Layer 10 of a small transformer language model trained on English Wikipedia (15 layers, counted from 0, width 96).
In attention head 0, each number of a token's query is one row of weights dot the token's vector x plus its bias. The head spreads its attention over the tokens so far by the softmax of query dot key.

Query weights of the head. A number n stands for n times 0.012.
q0 (bias 0.077): -20 -3 0 -3 -1 -31 4 -7 9 12 8 -9 20 4 4 -4 6 -8 -16 -2 10 -12 2 -9 17 1 -25 10 16 2 0 -7 -13 -10 10 -11 8 -6 6 12 3 -6 0 -5 3 -6 -14 -14 -9 10 7 1 4 -3 26 -9 9 3 -16 -11 -20 3 -14 17 4 -1 -4 -6 -4 9 1 6 15 -18 9 -4 -2 10 6 -1 -16 -2 -7 -13 -5 9 -1 5 -6 6 -1 -3 3 -7 16 8
q1 (bias -0.070): -6 8 -12 -1 -15 13 7 25 1 -3 -22 -3 -2 10 15 7 -7 -12 2 11 15 -2 -2 -4 -6 -14 19 -2 -3 -14 7 -7 14 14 1 11 -16 -4 -8 -26 -13 1 10 7 6 -4 25 -3 15 8 11 1 7 3 8 1 1 15 5 8 -9 5 -9 10 -9 14 9 -18 -8 1 -17 -10 -2 -2 -8 -6 1 8 -7 1 0 -20 11 2 -6 -18 4 4 1 11 -7 -11 -6 16 3 22
q2 (bias 0.121): 28 4 -18 4 -14 22 7 -17 11 5 -3 -3 -19 22 -12 24 -2 -10 -9 10 -6 3 -28 -1 7 8 20 6 7 10 -13 1 -8 -7 29 -8 -10 -5 16 21 11 -16 -5 4 -15 -16 -19 -24 6 16 10 -5 -4 21 -6 3 12 -1 -7 30 -20 3 -2 -8 0 5 -4 -10 5 13 -19 6 9 7 16 14 -17 -13 -15 -7 5 13 2 12 20 16 4 -17 -9 -7 1 -8 -9 -7 -29 -7
q3 (bias 0.216): 25 -4 23 17 -24 1 -14 -37 -13 7 31 4 -1 20 -6 17 16 33 -19 -1 4 -4 -51 -17 17 22 -13 -4 18 6 -27 17 -8 5 18 13 -15 6 12 25 3 5 -24 -15 -19 -9 -33 14 8 6 -13 25 -34 17 12 2 -9 -9 -6 33 -31 -31 -3 -22 17 0 -3 8 22 51 21 -10 10 22 -5 -10 -23 -33 -13 -27 20 40 -10 24 26 29 22 -33 -15 -31 8 28 3 -17 -15 -6
q4 (bias 0.802): 61 22 4 -31 -27 47 -1 -16 -15 15 12 -7 0 66 0 43 -8 -16 13 27 35 -18 -23 -18 35 23 -44 2 13 23 -25 32 -13 -36 44 58 -74 22 36 13 -11 -21 -75 8 -12 -21 -41 1 10 -24 -19 32 -4 37 -1 39 -49 10 -16 57 26 0 8 -10 25 -10 -28 20 56 48 -1 -12 28 -5 3 36 -32 -39 -30 -26 5 64 3 10 45 48 30 -41 -27 -42 -12 25 -14 -25 -36 -10
q5 (bias -0.231): 3 7 6 13 -4 -9 -12 -26 -16 -7 12 19 -11 -10 -3 -3 26 25 -25 -16 -21 22 -5 -10 0 0 -1 -1 2 -3 -13 21 -7 11 -16 -7 13 -1 -1 -5 1 13 16 2 -2 -5 -11 -7 -19 15 5 -1 -2 -10 5 -4 3 -9 -2 5 -21 -3 6 -14 8 0 -1 10 -2 17 -5 5 -2 16 -10 -29 -3 -4 -5 -4 14 4 3 13 -6 -2 -1 -9 -3 -8 23 -4 3 8 -10 -11
q6 (bias -1.200): -59 -58 -8 36 27 -61 -20 0 7 -18 23 20 -30 -65 19 -77 11 37 -21 -47 -74 34 25 26 -48 -33 73 -20 -14 -27 21 23 42 30 -35 -69 91 -22 -21 -11 -1 -1 97 7 12 48 40 -19 -21 36 34 -31 6 -66 -31 -61 35 -11 29 -47 -26 -6 -5 -4 -27 6 36 -25 -65 -46 -12 -6 -30 23 -32 -55 17 31 45 34 34 -73 -12 18 -64 -68 -26 47 37 29 41 -34 36 56 20 40
q7 (bias 0.221): 13 -2 0 -20 -17 13 5 3 8 -10 -9 -18 5 3 -12 3 -18 -14 1 11 14 -13 5 4 -3 4 -11 0 -12 1 2 -3 0 -4 13 13 -15 2 -12 -9 -10 2 -13 6 16 5 12 4 1 -11 7 4 15 12 -10 -1 -10 9 -8 3 24 9 2 5 3 -13 8 -8 10 -24 7 -11 5 -18 1 23 14 4 0 9 -17 6 2 -3 6 2 0 5 1 15 -9 -7 1 -4 9 5
q8 (bias -0.050): 8 -5 -9 -1 -3 19 -28 -1 24 6 -13 7 5 10 -12 9 -4 -22 -4 1 5 -10 22 15 8 11 -6 -25 -8 21 4 5 18 -18 11 11 16 8 -1 0 4 -5 9 10 -12 -10 0 -19 23 1 2 -17 -18 12 -13 0 30 -8 15 6 11 -17 18 18 -5 4 4 -8 -8 -21 1 4 -8 -12 -2 9 -17 -18 -11 -15 -17 -2 1 3 -8 -6 4 -2 8 3 -14 -22 3 8 1 -4
q9 (bias -0.022): -8 1 -6 -6 -26 14 -13 13 -7 7 -7 43 14 19 5 -4 10 -10 18 -2 2 -2 9 -19 -7 -8 3 -14 9 4 0 28 24 -6 6 9 6 -17 6 -23 6 27 15 3 0 -15 2 2 -18 -3 -3 -13 -11 17 -6 11 0 -31 10 -6 3 1 0 6 -9 8 -10 15 -12 4 -8 24 -16 9 -2 -27 -24 -1 2 -17 3 4 -11 -15 -7 0 -4 5 2 14 -2 -12 1 12 7 -9
q10 (bias -0.008): 2 -1 -8 31 20 -5 1 13 -13 8 -11 -16 6 -5 -2 14 22 -2 -5 14 7 6 4 -3 6 -1 -5 12 -30 -3 6 -5 -9 -13 -16 -4 -3 12 15 -18 44 22 11 9 11 -19 1 -9 -6 4 17 -10 -11 -21 4 16 6 12 11 1 12 -12 -25 -8 5 4 -6 -23 -11 -11 -12 26 10 -14 2 -14 -15 7 4 -10 -1 20 14 -17 -20 -7 18 0 19 -9 -1 -10 4 -2 0 7
q11 (bias -0.042): -8 1 -2 -3 3 -3 -14 -6 0 -8 7 5 -8 11 -16 13 5 -7 -6 -9 1 -24 0 -14 4 4 4 8 4 1 -4 -9 3 -33 8 11 2 15 -2 3 12 -29 4 -15 -17 -5 -6 -10 -2 23 1 6 3 -15 -18 -1 -2 29 16 -6 6 -9 -2 32 -16 -2 12 -9 -4 21 -4 -8 9 -15 14 3 -1 10 -26 11 29 -3 2 16 -7 0 3 -13 -3 -9 -5 -6 9 7 -2 23
q12 (bias -0.034): -2 -16 -23 2 -11 -17 4 -13 9 -13 -50 -3 7 2 -7 -9 -1 -27 6 -16 6 -17 9 3 8 -9 -18 10 21 4 8 5 13 28 -29 8 -5 17 -21 24 11 -17 21 -7 -4 7 -18 -10 11 20 -3 -19 -23 7 21 -6 9 0 -20 -3 -13 7 13 6 -15 28 15 -7 9 22 -2 -19 6 -11 25 18 9 12 -14 -3 5 16 14 -3 -12 -15 17 -12 -18 -6 4 -8 6 -4 26 -12
q13 (bias 0.020): 15 -1 8 8 -28 -24 -13 -10 -6 -7 21 2 9 -3 -8 16 -7 10 11 -6 -9 -22 -16 -10 3 -13 -12 9 23 -1 -11 -7 -9 16 13 -12 27 0 2 6 18 20 12 -14 -17 -11 -12 -10 4 -1 -16 11 -10 0 10 -19 -4 18 -27 4 -11 7 -4 0 -3 -22 -13 9 -3 31 4 16 -5 11 23 -10 -14 -3 15 2 0 3 12 11 8 2 7 -11 -7 -18 13 20 11 -2 -9 4
q14 (bias 0.053): 1 -12 13 -1 -6 16 12 -6 11 19 6 -7 5 17 8 -1 -4 -7 -12 17 -21 8 -1 2 28 -19 14 -19 -5 4 -6 -38 -11 -13 -12 -9 11 -6 -7 40 16 -16 11 5 7 13 0 2 -23 7 10 8 -6 1 3 -12 21 9 0 10 1 -3 -11 7 13 16 -10 -4 -19 -6 12 -7 -11 12 -10 -13 -12 1 -11 3 -4 -3 1 -2 6 0 2 16 -8 -24 -21 -10 5 -15 -11 3
q15 (bias -0.041): -11 10 -24 10 19 -9 -11 -14 -6 20 -15 -11 8 8 3 -20 -23 3 -3 -16 -8 -8 17 1 -1 15 -7 -10 -9 21 3 2 -9 17 -12 8 10 -14 -18 -3 9 -8 -3 18 -10 4 -1 -14 0 3 -3 3 9 -6 10 8 -4 -11 17 -2 -4 9 -3 12 -8 32 26 15 5 -8 -17 18 -13 5 27 -2 3 -15 9 -11 0 19 8 -21 -3 5 -1 -18 -13 8 1 1 -24 -4 12 -3
q16 (bias -0.061): 12 11 -26 -2 -11 18 -7 4 8 7 -17 -11 -8 22 -3 -13 -4 1 11 -2 -7 4 -2 -1 10 27 -3 0 31 6 -18 22 0 22 16 5 -16 0 -25 10 21 -37 -4 19 15 -1 -1 -6 -4 13 17 -21 -22 6 -14 -4 7 -18 -9 5 -3 20 -20 1 -11 1 15 -6 9 13 -9 -12 8 -15 9 5 13 -6 3 1 20 -21 4 21 -17 -3 -6 -14 -2 13 4 -7 7 7 -5 -3
q17 (bias 0.049): -7 20 -7 -3 1 -5 23 3 -2 0 19 36 20 -13 7 -9 2 12 19 -3 -1 -38 -6 9 -6 4 4 -8 8 -14 17 6 -2 -1 19 -7 -21 -7 3 26 0 -2 -19 6 1 -5 19 -16 10 -17 -6 -4 1 -7 17 -10 10 -19 -18 5 22 19 -11 -6 24 -7 9 8 8 2 -10 20 -7 -17 -14 5 -17 1 18 13 -21 -9 29 -7 -2 4 -18 1 20 -11 4 7 2 10 -8 -9
q18 (bias -0.078): -4 -30 10 -1 -17 -14 -8 15 3 15 -8 -19 10 -2 1 12 -32 -3 11 23 9 -11 -14 21 4 2 12 6 -10 1 5 -18 9 -6 -9 -6 6 14 -55 3 -27 -11 -16 -4 12 -1 2 -10 3 4 0 13 -14 11 15 -4 12 4 13 -6 19 -3 -19 -18 -16 13 28 -4 -15 2 29 -29 -6 11 -16 5 -5 16 -4 -1 -9 10 10 15 8 -24 18 16 10 2 -8 10 -2 -22 33 5
q19 (bias 0.056): -14 12 -14 22 14 14 -8 -19 14 -3 -12 7 9 15 -22 -11 -11 7 -3 -1 -15 -5 13 14 -1 29 7 -10 -8 -3 18 0 21 -1 -24 -8 -20 18 0 -3 7 5 9 -18 -10 15 -2 16 -13 -6 1 -7 -17 -14 16 6 19 -4 -17 1 -13 -6 12 5 5 25 3 10 -1 -28 -17 27 -9 17 24 -8 -6 4 10 -13 12 -12 -10 -29 1 -2 15 -3 -4 12 -6 18 32 -16 -2 -21
q20 (bias 0.008): 15 -10 -7 6 -1 24 15 -4 -1 -12 3 -5 2 -14 1 -5 3 -5 -12 4 6 2 -11 11 -9 3 8 5 -15 -4 -4 31 14 -3 3 -11 -15 -7 -6 -32 -6 -1 -11 8 7 22 1 14 -18 -4 14 -11 10 11 -4 9 -14 -5 -5 5 -11 -1 -6 -21 2 -15 -13 -12 10 1 -21 18 17 12 -17 14 11 3 -15 -3 19 -14 -8 16 17 19 -6 -12 4 3 14 14 10 -8 14 -2
q21 (bias 0.045): -9 8 -14 0 -9 6 26 3 -11 1 18 12 8 -9 1 -14 11 -1 -7 -22 -20 -1 14 -17 11 9 -12 9 11 3 -8 -12 -14 -14 -12 -6 0 -12 -3 -6 16 23 19 1 -9 8 -13 20 -16 -12 -9 5 -1 -5 13 -16 -14 4 -10 1 11 21 -10 -2 -10 17 7 -4 16 5 24 14 11 12 15 2 4 1 25 10 -5 5 14 -32 8 -2 -11 2 -2 -10 4 -4 -13 -6 -12 10
q22 (bias -0.010): 30 8 30 -5 -5 13 -6 -9 -18 15 32 17 10 19 -4 26 5 13 -5 -12 -2 3 19 31 -7 12 -14 -21 13 -5 -3 -3 3 -23 20 -1 17 -10 -1 -1 27 -14 -13 -3 -20 -25 -20 -13 10 3 -12 8 -4 0 -15 -3 -2 8 15 14 29 25 4 -17 2 -24 -17 2 -5 -2 11 8 -8 -10 -21 0 -16 -8 -4 6 10 -16 8 23 -10 4 -13 12 19 -23 -11 -9 -26 7 -15 -9
q23 (bias 0.113): -27 20 -13 -2 4 4 -8 -1 -2 3 14 3 14 -14 9 -7 22 -1 -22 17 5 3 -10 9 10 8 -18 -1 -1 -1 -23 20 3 42 3 -12 7 -6 -2 2 -6 5 0 -21 -3 -2 -3 -6 -20 -1 3 -14 5 -4 51 -1 4 -14 -5 -5 -25 -19 9 -9 35 13 13 9 -2 -9 -7 17 7 -8 8 1 -4 7 -2 3 -18 -7 -16 -13 3 -5 0 -2 -6 11 6 8 10 -6 -22 -4
q24 (bias 0.006): -8 -4 -17 10 -27 -7 9 13 -24 -7 15 -9 -6 0 -12 -17 -27 -3 6 5 -8 19 3 -12 -3 18 5 -24 -1 6 -12 -6 12 -9 1 21 -4 7 1 -17 -11 36 -9 5 4 -1 0 0 -2 5 -22 7 -3 2 28 2 13 -9 -6 10 9 10 -18 27 4 1 16 1 -1 1 -15 18 -46 -6 -13 -8 5 8 7 -16 -7 8 3 15 11 -2 -2 -4 -3 20 -4 -9 5 -12 13 -9
q25 (bias 0.109): 7 13 3 0 -1 26 6 -20 12 10 -15 1 18 -33 -5 18 7 -15 -12 -15 -16 -18 27 11 0 -9 5 4 -19 17 4 -2 -5 -8 -11 1 5 -8 -6 -13 5 -10 3 -4 -2 12 21 -5 -20 -6 7 -12 5 18 -10 1 12 -11 -9 12 -7 6 6 -5 13 -9 5 14 16 -13 -14 20 4 -26 23 10 9 11 -6 27 1 -1 -8 -7 0 7 -7 -5 10 3 -3 -2 -6 7 -16 -12
q26 (bias -0.034): -17 -1 8 3 -22 -4 7 -3 -3 9 37 2 -20 8 7 15 -13 -1 -9 -3 -11 -1 -8 12 7 46 14 4 32 20 -21 3 -13 -13 34 -15 17 -9 0 -3 -10 11 -4 -21 7 -8 1 -26 -2 -16 25 4 -10 4 10 -8 10 6 1 -7 -4 -19 1 8 0 -17 7 -4 -2 -5 3 -4 17 -19 -12 13 2 -7 14 -14 0 -20 12 -10 3 2 5 -1 -16 5 3 24 7 -8 -28 21
q27 (bias 0.055): -5 5 6 -12 -21 24 -8 -14 24 -9 -26 -22 -20 15 -10 -5 4 7 -20 -4 -20 25 0 -16 -9 14 -11 14 -6 18 9 41 -10 29 -6 6 -11 -3 -14 -5 20 25 10 -13 14 -8 -22 9 -10 2 3 -11 -3 -5 -16 2 -1 2 6 20 -11 2 8 -20 1 -11 -6 -9 -8 7 -3 5 -8 5 7 -14 9 3 14 15 -7 2 -9 0 6 11 -2 -13 22 7 2 -16 -14 0 -5 -10
q28 (bias -0.022): -19 2 -8 -14 -18 -14 3 -14 18 -27 -7 1 10 6 9 -9 -6 -4 30 -15 -5 -8 -7 -16 3 13 -1 -3 10 7 20 -2 6 11 1 -17 -8 -10 7 20 3 8 3 8 22 -12 18 3 1 8 21 -10 -9 3 8 -5 -6 7 6 -2 -5 -3 -3 -9 9 24 -17 -10 15 0 -9 -7 9 -14 13 4 9 7 15 17 -14 9 -4 -25 -8 5 0 3 6 15 -5 6 2 -9 10 -5
q29 (bias -0.067): -21 -7 17 -19 1 8 -2 -13 -13 15 3 19 -12 7 7 -17 10 8 -17 -7 -11 19 17 0 -13 9 -25 14 34 9 -24 30 -1 0 14 24 20 -16 0 3 16 -15 7 -5 -16 -9 -34 10 -16 0 -12 -12 2 -18 3 6 -16 -6 13 13 -13 7 16 9 -1 -27 -3 24 -7 24 4 -12 -12 15 4 -14 -8 -8 -32 -6 24 3 -10 16 -3 10 9 -10 -8 -14 11 -3 3 4 -13 5
q30 (bias 0.035): -17 0 -10 -24 -18 17 14 14 13 -8 -19 13 3 -12 -24 -2 15 -20 -1 18 9 -19 -9 -7 5 -11 -2 14 2 -4 14 -41 -25 9 0 -2 -7 10 -9 7 11 3 12 -12 4 8 12 6 -18 5 10 0 -7 2 -1 -7 -2 -12 -22 -5 6 -11 1 30 2 6 14 0 -9 11 13 10 20 -15 6 18 9 32 -15 25 -14 12 37 -10 2 -10 -13 0 3 -17 9 -7 8 17 1 -1
q31 (bias -0.021): 14 -3 -7 9 6 -28 1 6 7 18 -9 -6 -14 -11 11 -6 -6 -25 23 5 7 16 12 13 -3 -16 27 -3 4 4 3 -21 -16 -5 15 -11 -11 11 2 7 -1 -40 -19 18 -1 13 -10 8 2 -18 10 -6 24 5 -19 0 -3 -5 13 -27 30 30 -9 16 -9 -8 -4 0 0 1 -23 -5 17 -13 -7 17 23 -1 -1 -8 20 -10 -9 11 -17 9 -2 4 -9 0 -3 1 -22 -2 -6 17

Each question shows a short text with each token's key, already scaled and adjusted for position as the last token sees it. A number n stands for n times 0.034.

Then comes the last token's vector x. A number n stands for n times 0.03.

0 " as": 2 5 15 -3 35 -42 -3 64 -7 -6 -1 1 -5 -7 2 -1 1 -4 4 3 10 1 -5 -1 2 3 -2 2 -4 -3 6 5
1 " \"": 0 2 15 -3 40 -39 -6 76 -9 -8 -3 -2 -3 -8 2 -5 3 6 4 -1 8 5 -11 0 2 5 2 3 5 -11 14 5
2 "the": -1 5 19 5 29 -37 -5 59 -6 -2 3 -4 -3 -3 -3 -1 -3 -4 -1 -4 3 7 -7 0 5 2 -5 0 -4 -3 6 1
3 " r": 1 -5 1 2 27 -17 1 42 -4 5 -6 -2 -14 -3 -2 2 -2 5 -3 -5 3 6 3 -2 4 5 7 -4 -2 1 -1 9
4 "ena": 0 -3 9 9 28 -25 -3 49 -2 0 2 -5 0 -3 -5 -1 4 -6 -7 -4 2 4 -4 6 2 0 -4 6 7 -2 -2 -3
5 "iss": 5 -4 3 12 22 -13 2 39 -7 -5 -9 -2 2 0 2 1 5 -1 -1 -3 3 1 -8 8 6 4 0 -1 -1 0 3 2
x: -17 36 -6 -10 19 24 6 16 -25 17 -24 22 14 0 10 15 26 -10 9 31 -4 2 -9 -1 18 26 -15 4 12 -11 -9 5 -31 -26 2 -9 -40 16 -2 -7 -5 14 -31 2 32 1 -3 -1 8 -15 3 14 3 15 8 18 -34 -5 -10 -19 -4 12 3 44 -10 5 -35 -9 4 13 -7 2 10 19 8 -13 -15 -14 -22 -23 -4 16 -26 -12 13 -1 14 -55 6 -8 -16 -4 -21 20 26 52
To which token does the last token give the most attention? 1 " \""

0 "el": 1 1 7 -6 29 -25 -2 48 -7 -7 -9 -3 -1 -1 4 -3 11 6 2 4 6 1 -2 7 13 0 3 3 2 -8 3 5
1 "lect": 1 7 2 -1 31 -20 -1 54 -6 -1 -7 -6 -5 -7 -2 1 2 5 5 -8 8 -3 -7 6 8 6 -1 -4 -3 -1 5 7
2 "ual": -2 0 10 -3 32 -31 -4 59 -6 -2 -4 -2 -5 -1 -1 -6 2 3 3 -5 6 2 1 3 9 -2 4 -3 -5 -1 7 3
3 " class": 1 -5 2 3 31 -27 -1 56 -1 5 -9 -6 -4 1 -4 8 4 10 -2 -5 0 5 2 3 6 3 2 -2 -3 2 7 5
4 ".\n\n": -1 2 13 2 42 -48 -5 76 -4 -5 -4 -7 -3 -6 1 0 1 -2 3 1 9 0 -6 6 4 4 4 5 0 -3 -1 9
5 "J": 1 5 6 7 33 -34 0 58 -16 -6 -4 -9 -1 -3 -13 1 -1 5 0 1 8 1 -6 -2 6 -1 -6 4 -1 -3 -9 4
x: 11 3 -13 -1 -3 -12 -26 14 14 15 -4 -16 -5 -13 3 1 13 -3 -14 -11 -18 11 -16 13 38 7 -19 -25 -6 44 -12 5 -11 4 15 11 -8 -12 -13 25 -7 -3 -15 -1 -6 -28 10 20 13 -29 11 38 4 -38 -15 22 -4 29 7 -6 -7 16 16 -8 6 -26 -30 -14 61 33 33 5 -2 -3 -2 -30 17 -13 0 28 -2 26 -40 -25 14 44 21 -20 -21 -1 12 31 10 -8 -4 -6
Which token does the last token look at most, and with what share of its attention? 4 ".\n\n", with about 90%

0 "or": 2 0 2 -2 28 -21 -3 48 -3 -6 -7 1 1 1 -1 -4 8 2 2 -1 3 -4 1 0 9 -1 -1 4 1 -5 4 3
1 "in": -2 4 -1 -1 29 -17 -2 48 -3 -5 -11 -1 0 -7 1 0 9 2 1 0 7 4 -1 5 3 5 1 6 2 -6 8 5
2 "us": 1 3 2 -5 28 -20 -3 44 -4 -3 -11 -3 -2 -6 1 0 8 4 6 -2 4 -1 -7 1 8 1 0 2 -2 -5 7 8
3 " eff": 0 -8 12 1 27 -26 1 41 -12 3 -10 -1 -4 -4 1 4 4 3 -1 2 6 2 -2 5 0 0 0 -5 0 3 4 7
4 "ect": -1 -1 -1 -3 26 -13 -1 48 -2 4 -8 -7 -6 -6 -2 3 7 1 -2 0 6 3 -7 10 6 9 2 4 2 -3 5 4
5 "ively": 2 1 7 -1 31 -23 -2 54 -7 -5 -5 -4 0 -7 4 -3 3 2 4 2 10 -1 -8 3 8 3 -4 2 1 -5 9 3
x: 6 -20 -5 -23 -12 8 22 7 8 -14 1 3 -14 -10 -25 -5 -9 -46 10 24 16 -1 11 8 24 28 34 -27 33 36 0 2 -12 -8 -7 25 -44 0 9 12 33 0 -69 -21 -2 11 31 46 -13 -20 -17 -11 9 13 -8 9 1 -13 3 0 21 -15 6 13 20 -22 23 -31 12 2 -8 15 -17 -3 0 14 -9 10 -3 -7 -16 13 1 -3 -3 -2 17 -15 -1 11 -10 6 4 2 -2 10
Which token does the last token look at most, and with what share of its attention? 5 "ively", with about 60%

0 "og": -3 2 0 1 25 -14 -1 42 -10 -5 -11 -7 -3 -1 -3 4 1 7 5 1 7 6 -5 13 6 2 7 -7 -6 -2 6 3
1 "ous": -3 0 3 0 29 -21 -3 51 -2 0 -6 -8 -2 -1 1 -2 -1 4 3 -2 0 4 -3 9 4 0 0 3 1 -1 9 0
2 " to": -5 0 12 -3 31 -30 -5 58 -7 -2 -4 0 -3 -10 1 -2 3 -2 4 -2 7 -5 -7 0 3 5 0 7 0 0 4 10
3 " the": -4 -2 9 1 32 -28 -5 56 -3 1 0 -3 -5 -4 1 -1 -2 -3 2 -3 7 2 -6 6 7 8 2 3 -4 0 4 2
4 " Christ": 7 0 8 15 27 -27 1 50 -3 8 -2 1 6 8 -7 6 4 -3 -6 1 -3 4 -1 -4 7 -5 -1 6 -1 4 -1 -1
5 "ian": 5 3 3 3 27 -20 -2 46 1 0 4 -5 1 4 -1 -5 -1 3 0 -6 -3 0 0 2 3 1 0 7 -1 -5 4 0
x: 0 -16 -10 27 6 4 27 47 -25 -7 0 7 14 5 8 -4 -12 -1 26 4 -4 8 4 -18 26 4 -8 -21 1 1 -1 -4 -15 0 14 24 -58 -23 -2 -5 -7 -13 -38 17 -1 0 28 11 12 10 12 4 -17 6 1 61 -34 33 -12 5 -17 -13 -4 -13 25 -2 -3 0 1 1 23 -8 -8 5 5 -3 -39 21 23 -22 -3 -2 -4 -24 -1 38 -5 -31 32 -4 3 37 -23 24 -5 -22
Which two tokens does the last token look at most, in order? 3 " the", 2 " to"

0 " |": -1 -4 10 2 38 -52 -6 81 -2 -6 -1 -7 -5 -11 4 -2 1 3 6 2 6 -3 -2 2 4 6 -3 2 1 -13 6 10
1 " ": -1 -1 8 0 33 -45 0 66 -10 1 -4 -12 -5 -10 -4 -8 -3 1 -2 2 5 4 -5 0 4 -4 -7 2 2 -8 -4 4
2 "7": 2 -3 7 7 32 -42 2 66 -1 -1 4 -7 -6 -10 -5 -7 -5 5 -6 4 6 2 -5 -1 5 0 -10 -3 -3 -12 6 6
3 " |\n": 4 -1 7 9 42 -50 -2 81 4 -4 -3 -1 6 -7 -2 -5 5 4 5 -2 2 -4 -1 0 -2 2 -4 2 4 -11 5 0
4 "|": 1 -3 13 9 44 -55 -6 89 -2 -5 -3 -3 -4 -3 -4 -5 0 1 2 -1 9 -1 -1 2 5 8 0 3 -2 -8 4 4
5 " Japan": 0 4 13 10 35 -40 -1 74 1 2 1 -5 1 0 -11 -4 1 1 -8 -12 3 -5 2 1 5 0 -1 6 1 -1 -2 1
x: 9 -12 -17 15 -6 15 5 -11 -49 -14 4 6 -1 24 5 13 -13 -6 -11 -10 -11 2 19 -20 55 6 13 -46 -7 20 4 -24 -15 -2 21 -2 -37 7 -6 -8 -23 -5 -24 17 4 32 -24 -18 1 -8 3 25 3 16 4 49 -42 10 21 -13 -9 -15 4 21 22 18 -8 42 47 3 19 3 9 9 -8 -12 -13 18 10 3 0 10 -28 3 8 16 20 -40 -37 -4 11 13 -3 29 23 -24
To which token does the last token give the most attention? 4 "|"

0 "ac": -4 2 -2 0 25 -18 0 39 -2 -4 -6 -2 -4 -1 -3 0 0 6 4 -3 0 3 -1 10 5 -1 6 -3 -6 -1 5 5
1 "qu": -2 -2 -3 3 21 -13 -1 31 0 -3 -9 0 0 -2 -4 1 5 9 9 -4 1 -1 1 9 2 1 13 -8 -2 0 3 4
2 "es": 5 2 4 -3 28 -25 -3 53 -6 -1 -8 -6 -4 -7 -3 1 7 4 5 -1 8 0 -8 6 8 -2 2 -2 2 -9 4 7
3 " B": 2 -3 2 4 27 -14 1 47 -13 -3 0 -7 1 0 -4 4 2 3 5 -3 4 5 -10 2 8 -6 -3 0 6 -3 -7 0
4 "ru": 4 -1 2 12 26 -15 0 39 -1 -9 -3 -1 1 5 -4 -1 3 2 -2 -6 3 -2 0 3 -2 -4 0 1 -3 -1 -3 -1
5 "g": 1 6 0 10 24 -9 0 34 -8 -6 -3 -5 2 6 0 2 2 1 -1 3 4 7 -5 4 8 -2 2 -2 0 -8 -5 0
x: -12 15 -12 -1 7 22 -8 30 -20 3 5 15 7 0 8 -8 -4 18 12 -2 2 -31 29 14 37 1 -5 43 11 -5 -18 34 -45 6 22 14 -21 -11 8 -14 -16 -19 -8 7 -3 -6 19 24 4 -2 -25 -11 -22 0 14 15 -12 4 1 -17 -3 -12 4 19 -19 -8 -16 -12 -4 42 -1 -12 -1 -7 6 -18 -16 8 -11 -3 -16 37 -33 2 33 25 57 -3 -1 -15 -33 -31 24 -16 6 -14
Which two tokens does the last token look at most, in order? 4 "ru", 2 "es"

0 "ual": 1 3 12 -6 32 -36 -4 61 -5 0 -4 -2 -6 0 -1 -5 2 2 3 -4 7 1 3 3 8 -1 4 -1 -4 -1 5 3
1 " con": -8 3 16 1 29 -36 0 53 -10 -4 -10 5 -2 -5 -4 6 9 2 -1 -2 6 2 1 1 4 -1 4 -10 -2 2 -1 13
2 "vers": -5 -2 9 2 31 -31 0 56 -6 3 -7 -2 -6 2 1 -2 3 3 1 0 3 3 5 -3 -2 3 1 -1 -1 0 4 7
3 "ion": 0 1 2 -4 28 -20 -1 50 -4 0 -8 -5 -4 -6 -6 -2 9 9 0 -2 10 3 0 5 13 2 0 -1 1 -8 2 4
4 " to": 2 -4 13 -2 33 -32 -5 61 -8 -2 -5 0 -4 -10 0 -4 4 0 5 -1 8 -5 -6 -2 4 5 1 6 1 -1 4 9
5 " Christ": 6 4 7 13 27 -25 1 50 -6 7 -2 -1 6 6 -8 6 6 -3 -5 2 0 3 -4 -4 9 -5 -5 8 0 4 0 -2
x: 8 15 4 10 9 -9 -2 3 -27 -8 25 10 16 -39 4 15 -11 -28 7 -2 20 -13 -3 -11 51 -4 -1 -3 -37 31 -13 19 -2 15 -7 19 -37 1 -13 -32 17 8 -23 26 25 2 7 24 22 13 5 37 3 -25 0 34 -24 -7 -9 -1 -12 16 -11 11 16 20 -2 -20 31 5 12 -27 7 -14 5 3 -35 25 -3 27 -7 30 -19 -25 0 18 -6 -42 -20 -18 -16 8 -15 -32 2 22
Which two tokens does the last token look at most, in order? 4 " to", 0 "ual"

0 " field": 0 3 6 -2 32 -27 -2 59 -7 0 1 -10 -10 -8 -2 2 0 5 4 -1 7 1 -4 3 9 0 0 0 0 -5 4 3
1 " describ": -2 1 7 0 36 -34 -1 67 -8 -3 -11 -11 -2 -3 0 0 5 9 0 -1 3 3 -7 2 3 7 -2 3 4 -5 7 7
2 "es": 6 2 11 -1 31 -35 -4 63 -7 -3 -5 -4 -4 -7 -6 1 6 5 4 -1 8 4 -8 1 8 0 0 -1 4 -12 9 8
3 " country": -5 -4 13 -1 31 -29 -3 61 -6 4 1 -6 -4 -6 -4 1 2 2 1 -4 6 -1 -4 3 9 1 -1 5 5 0 4 1
4 " of": 1 -5 12 1 33 -30 -6 62 -7 -4 -1 -4 -2 -8 -1 -4 -3 -6 5 -5 10 -1 -6 3 0 4 -1 6 -4 0 4 6
5 " un": 9 2 19 7 34 -34 -1 57 -11 -4 -3 3 -8 -6 -8 0 3 -1 -4 -5 10 4 -3 1 -3 -3 1 -2 -8 7 0 5
x: -25 -15 5 6 13 -9 -12 -2 40 13 20 -22 -35 -18 -3 9 27 -3 2 15 11 -17 -5 4 40 -13 -6 -19 0 29 -29 -23 6 -3 -13 -6 -21 10 24 -26 -16 21 -27 -4 11 23 29 40 -14 -13 -3 10 -19 30 17 37 14 14 -13 11 5 9 27 -1 27 3 -10 28 23 -28 24 7 7 -37 6 -10 12 -25 -18 -4 -33 19 -25 3 -27 4 -19 10 7 -23 7 -23 11 34 -16 10
To which token does the last token give the most attention? 4 " of"